Layer 3 of a small transformer language model trained on English Wikipedia (8 layers, counted from 0, width 64).
Take only the direct path to the model's output, skipping the later layers: a vector added to the residual stream pushes a token's score in proportion to its dot product with that token's output vector.

Output vectors of the tokens that the questions are about. A number n stands for (n - 128) times 0.015.
" Petersburg": 148, 195, 161, 145, 126, 108, 110, 143, 149, 150, 126, 9, 118, 147, 95, 105, 152, 34, 146, 144, 209, 140, 122, 195, 112, 129, 205, 116, 140, 136, 117, 116, 158, 122, 174, 68, 77, 146, 158, 190, 40, 139, 129, 160, 143, 101, 81, 125, 105, 101, 65, 133, 149, 116, 68, 158, 212, 82, 132, 84, 153, 125, 121, 132
" footballer": 117, 181, 131, 128, 137, 112, 146, 170, 135, 167, 99, 86, 80, 155, 217, 175, 166, 135, 160, 162, 66, 179, 157, 117, 100, 137, 152, 135, 131, 117, 129, 94, 151, 40, 59, 42, 144, 92, 141, 156, 85, 119, 168, 62, 93, 86, 54, 134, 59, 171, 172, 83, 173, 120, 91, 108, 162, 171, 178, 104, 150, 178, 162, 112
"mother": 122, 184, 131, 71, 97, 126, 168, 204, 140, 150, 157, 94, 130, 77, 146, 133, 163, 105, 114, 167, 134, 182, 114, 163, 146, 148, 215, 171, 145, 157, 125, 142, 238, 102, 104, 22, 94, 118, 149, 125, 99, 42, 178, 126, 118, 45, 61, 190, 94, 104, 96, 117, 90, 126, 85, 106, 188, 174, 154, 76, 31, 118, 153, 147
"olis": 127, 130, 129, 97, 87, 129, 121, 190, 131, 130, 152, 111, 116, 120, 93, 169, 95, 70, 228, 142, 123, 129, 128, 170, 108, 150, 211, 83, 54, 158, 141, 98, 193, 79, 180, 79, 105, 136, 114, 137, 106, 135, 114, 75, 170, 93, 102, 82, 129, 119, 123, 129, 180, 101, 84, 139, 171, 130, 176, 79, 164, 170, 133, 142
"eville": 149, 154, 179, 123, 174, 132, 168, 193, 137, 144, 126, 98, 55, 108, 40, 109, 180, 99, 158, 110, 90, 150, 130, 117, 87, 185, 161, 179, 127, 137, 187, 134, 176, 174, 121, 55, 105, 130, 84, 131, 152, 117, 147, 160, 120, 96, 81, 164, 130, 72, 107, 67, 146, 112, 87, 79, 192, 126, 184, 64, 91, 180, 104, 116
" there": 36, 81, 140, 139, 101, 125, 184, 125, 79, 150, 94, 110, 93, 119, 102, 146, 149, 125, 162, 187, 129, 88, 126, 146, 86, 139, 163, 182, 158, 110, 59, 142, 185, 123, 123, 86, 77, 97, 109, 92, 124, 144, 163, 105, 72, 89, 158, 99, 195, 143, 122, 153, 138, 164, 151, 153, 157, 168, 176, 137, 103, 142, 101, 163
"/–": 102, 177, 93, 124, 68, 157, 151, 174, 162, 197, 159, 131, 139, 137, 184, 204, 218, 88, 151, 233, 74, 199, 150, 83, 58, 132, 179, 182, 153, 127, 182, 128, 200, 84, 60, 53, 120, 58, 110, 188, 103, 73, 104, 78, 114, 128, 50, 114, 117, 122, 135, 96, 184, 113, 147, 153, 4, 94, 146, 74, 137, 126, 102, 107

Each question shows what one neuron of this layer's MLP adds at an activation of 1. A number n stands for (n - 128) times 0.01.

n109: 141, 57, 92, 123, 153, 149, 141, 122, 113, 115, 110, 135, 123, 122, 130, 141, 135, 114, 152, 166, 83, 77, 113, 129, 139, 107, 117, 130, 144, 137, 153, 86, 122, 123, 157, 190, 165, 96, 139, 149, 140, 133, 105, 115, 137, 134, 138, 120, 135, 128, 107, 145, 133, 190, 161, 119, 139, 106, 137, 136, 133, 124, 81, 116
Which of these tokens does it push down most? "mother"

n63: 118, 102, 137, 130, 120, 87, 98, 127, 129, 100, 126, 138, 151, 157, 126, 144, 137, 130, 118, 156, 143, 94, 113, 114, 131, 145, 129, 159, 98, 115, 107, 155, 133, 105, 116, 115, 120, 125, 143, 124, 132, 115, 137, 151, 162, 107, 156, 115, 130, 139, 161, 143, 91, 108, 136, 156, 144, 135, 149, 128, 150, 112, 121, 111
Which of these tokens does it push down most? "eville"

n99: 141, 136, 114, 167, 94, 116, 128, 110, 166, 114, 145, 153, 106, 127, 75, 136, 136, 62, 116, 120, 159, 160, 133, 158, 73, 117, 115, 131, 113, 114, 131, 116, 124, 150, 134, 87, 132, 154, 111, 143, 189, 98, 149, 68, 130, 123, 141, 99, 134, 157, 166, 104, 138, 77, 128, 155, 119, 140, 165, 145, 102, 188, 120, 127
Which of these tokens does it push down most? "mother"

n119: 130, 146, 104, 172, 168, 114, 150, 143, 136, 137, 115, 98, 143, 126, 125, 84, 110, 115, 121, 155, 109, 114, 151, 142, 105, 112, 105, 192, 157, 108, 76, 146, 105, 167, 137, 101, 99, 183, 138, 54, 162, 119, 143, 144, 109, 128, 172, 130, 115, 125, 150, 132, 140, 103, 142, 130, 108, 137, 159, 76, 107, 110, 134, 136
Which three tokens does it push up most, strongest first? " there", "eville", "mother"

n192: 135, 165, 118, 128, 142, 91, 103, 132, 140, 58, 139, 135, 147, 111, 151, 110, 120, 145, 134, 137, 157, 156, 141, 112, 116, 105, 133, 158, 131, 174, 164, 186, 159, 131, 80, 142, 69, 120, 79, 113, 147, 147, 147, 107, 133, 121, 148, 103, 125, 115, 129, 120, 123, 107, 101, 112, 137, 107, 155, 106, 151, 84, 133, 164
Pushed up most: "mother"

n166: 132, 85, 123, 102, 182, 116, 129, 124, 176, 125, 118, 124, 77, 118, 161, 121, 150, 149, 151, 161, 140, 141, 109, 122, 113, 87, 140, 116, 114, 81, 134, 112, 108, 108, 105, 171, 139, 147, 145, 98, 122, 93, 114, 152, 124, 130, 122, 174, 113, 133, 82, 160, 207, 181, 126, 170, 105, 119, 80, 92, 127, 168, 128, 142
Which of these tokens does it push down most? "mother"

n191: 139, 128, 129, 135, 110, 156, 127, 121, 128, 118, 126, 120, 141, 145, 152, 108, 110, 102, 139, 138, 155, 143, 108, 133, 110, 136, 138, 140, 147, 125, 103, 143, 156, 105, 143, 119, 129, 145, 101, 109, 129, 127, 177, 79, 105, 141, 125, 124, 110, 139, 93, 136, 102, 165, 99, 144, 128, 128, 122, 136, 112, 120, 158, 124
Which of these tokens does it push down most? "eville"

n10: 145, 143, 144, 128, 135, 84, 160, 137, 109, 145, 128, 188, 76, 71, 151, 108, 108, 105, 144, 207, 143, 92, 114, 124, 120, 159, 82, 129, 137, 84, 68, 108, 170, 135, 136, 134, 143, 169, 120, 124, 187, 123, 155, 93, 69, 154, 163, 161, 81, 133, 99, 136, 177, 118, 155, 130, 137, 143, 116, 94, 142, 93, 100, 136
Pushed up most: " there"

n103: 133, 108, 102, 111, 123, 171, 142, 157, 119, 127, 135, 138, 113, 110, 146, 130, 130, 79, 136, 129, 120, 174, 147, 97, 108, 168, 164, 99, 100, 128, 137, 151, 128, 148, 128, 123, 125, 108, 128, 140, 134, 159, 124, 85, 137, 114, 125, 93, 126, 134, 126, 135, 119, 131, 91, 128, 130, 146, 122, 133, 143, 131, 126, 148
Which three tokens does it push up most, strongest first? "olis", "/–", " footballer"

n215: 141, 129, 95, 125, 147, 131, 168, 109, 135, 92, 123, 162, 109, 140, 148, 122, 148, 170, 137, 122, 68, 122, 130, 147, 143, 126, 104, 116, 154, 108, 149, 83, 132, 127, 140, 147, 107, 120, 123, 134, 133, 114, 128, 126, 126, 140, 142, 163, 98, 66, 144, 128, 107, 171, 148, 120, 119, 110, 150, 127, 130, 142, 133, 110
Which of these tokens does it push down most? " Petersburg"

n183: 105, 102, 130, 136, 103, 127, 113, 140, 139, 129, 112, 162, 140, 135, 127, 136, 89, 118, 100, 61, 128, 120, 106, 169, 113, 140, 123, 115, 112, 179, 145, 123, 133, 94, 120, 128, 174, 153, 168, 145, 111, 92, 132, 128, 131, 100, 128, 161, 107, 112, 118, 125, 177, 95, 141, 114, 133, 180, 108, 115, 150, 153, 136, 143
Pushed up most: "olis"

n188: 137, 149, 114, 157, 128, 135, 121, 154, 136, 142, 120, 142, 139, 86, 122, 101, 89, 140, 116, 178, 94, 117, 128, 113, 120, 141, 157, 85, 118, 121, 126, 109, 103, 135, 132, 117, 123, 88, 174, 142, 153, 131, 129, 93, 121, 151, 167, 107, 141, 116, 128, 188, 117, 145, 167, 126, 112, 98, 145, 98, 111, 152, 90, 154
Pushed up most: "/–"

n136: 128, 106, 172, 183, 102, 118, 106, 109, 98, 89, 91, 107, 85, 149, 119, 107, 129, 143, 117, 139, 174, 166, 165, 101, 128, 142, 136, 151, 161, 101, 162, 147, 151, 106, 131, 135, 128, 105, 107, 169, 118, 97, 170, 118, 129, 134, 92, 119, 124, 128, 113, 142, 109, 127, 106, 133, 176, 94, 115, 149, 169, 126, 148, 114
Pushed up most: " Petersburg"

n1: 124, 103, 121, 100, 111, 128, 130, 121, 152, 166, 117, 106, 164, 134, 148, 127, 175, 138, 106, 156, 134, 144, 119, 80, 138, 148, 126, 122, 147, 148, 148, 128, 147, 117, 127, 158, 132, 133, 139, 125, 124, 126, 122, 90, 130, 112, 123, 141, 133, 128, 130, 119, 133, 126, 165, 160, 86, 105, 103, 103, 101, 99, 143, 120
Pushed up most: "/–"

n126: 136, 147, 135, 114, 129, 140, 133, 122, 141, 105, 147, 141, 99, 117, 151, 160, 181, 133, 119, 103, 150, 139, 146, 142, 113, 120, 107, 120, 174, 112, 82, 143, 115, 126, 162, 103, 163, 153, 130, 138, 103, 97, 126, 124, 106, 126, 133, 133, 111, 111, 106, 120, 66, 177, 137, 122, 54, 89, 147, 103, 146, 143, 142, 164
Pushed up most: "/–"

n178: 78, 74, 138, 112, 130, 171, 156, 116, 167, 132, 158, 135, 116, 194, 147, 129, 151, 111, 115, 59, 153, 93, 90, 148, 127, 121, 148, 148, 183, 149, 50, 165, 142, 99, 132, 158, 67, 155, 119, 101, 116, 159, 126, 169, 105, 118, 108, 112, 131, 176, 127, 122, 112, 91, 100, 126, 132, 160, 144, 124, 150, 113, 120, 129
Which two tokens does it push up most, strongest first? " there", " Petersburg"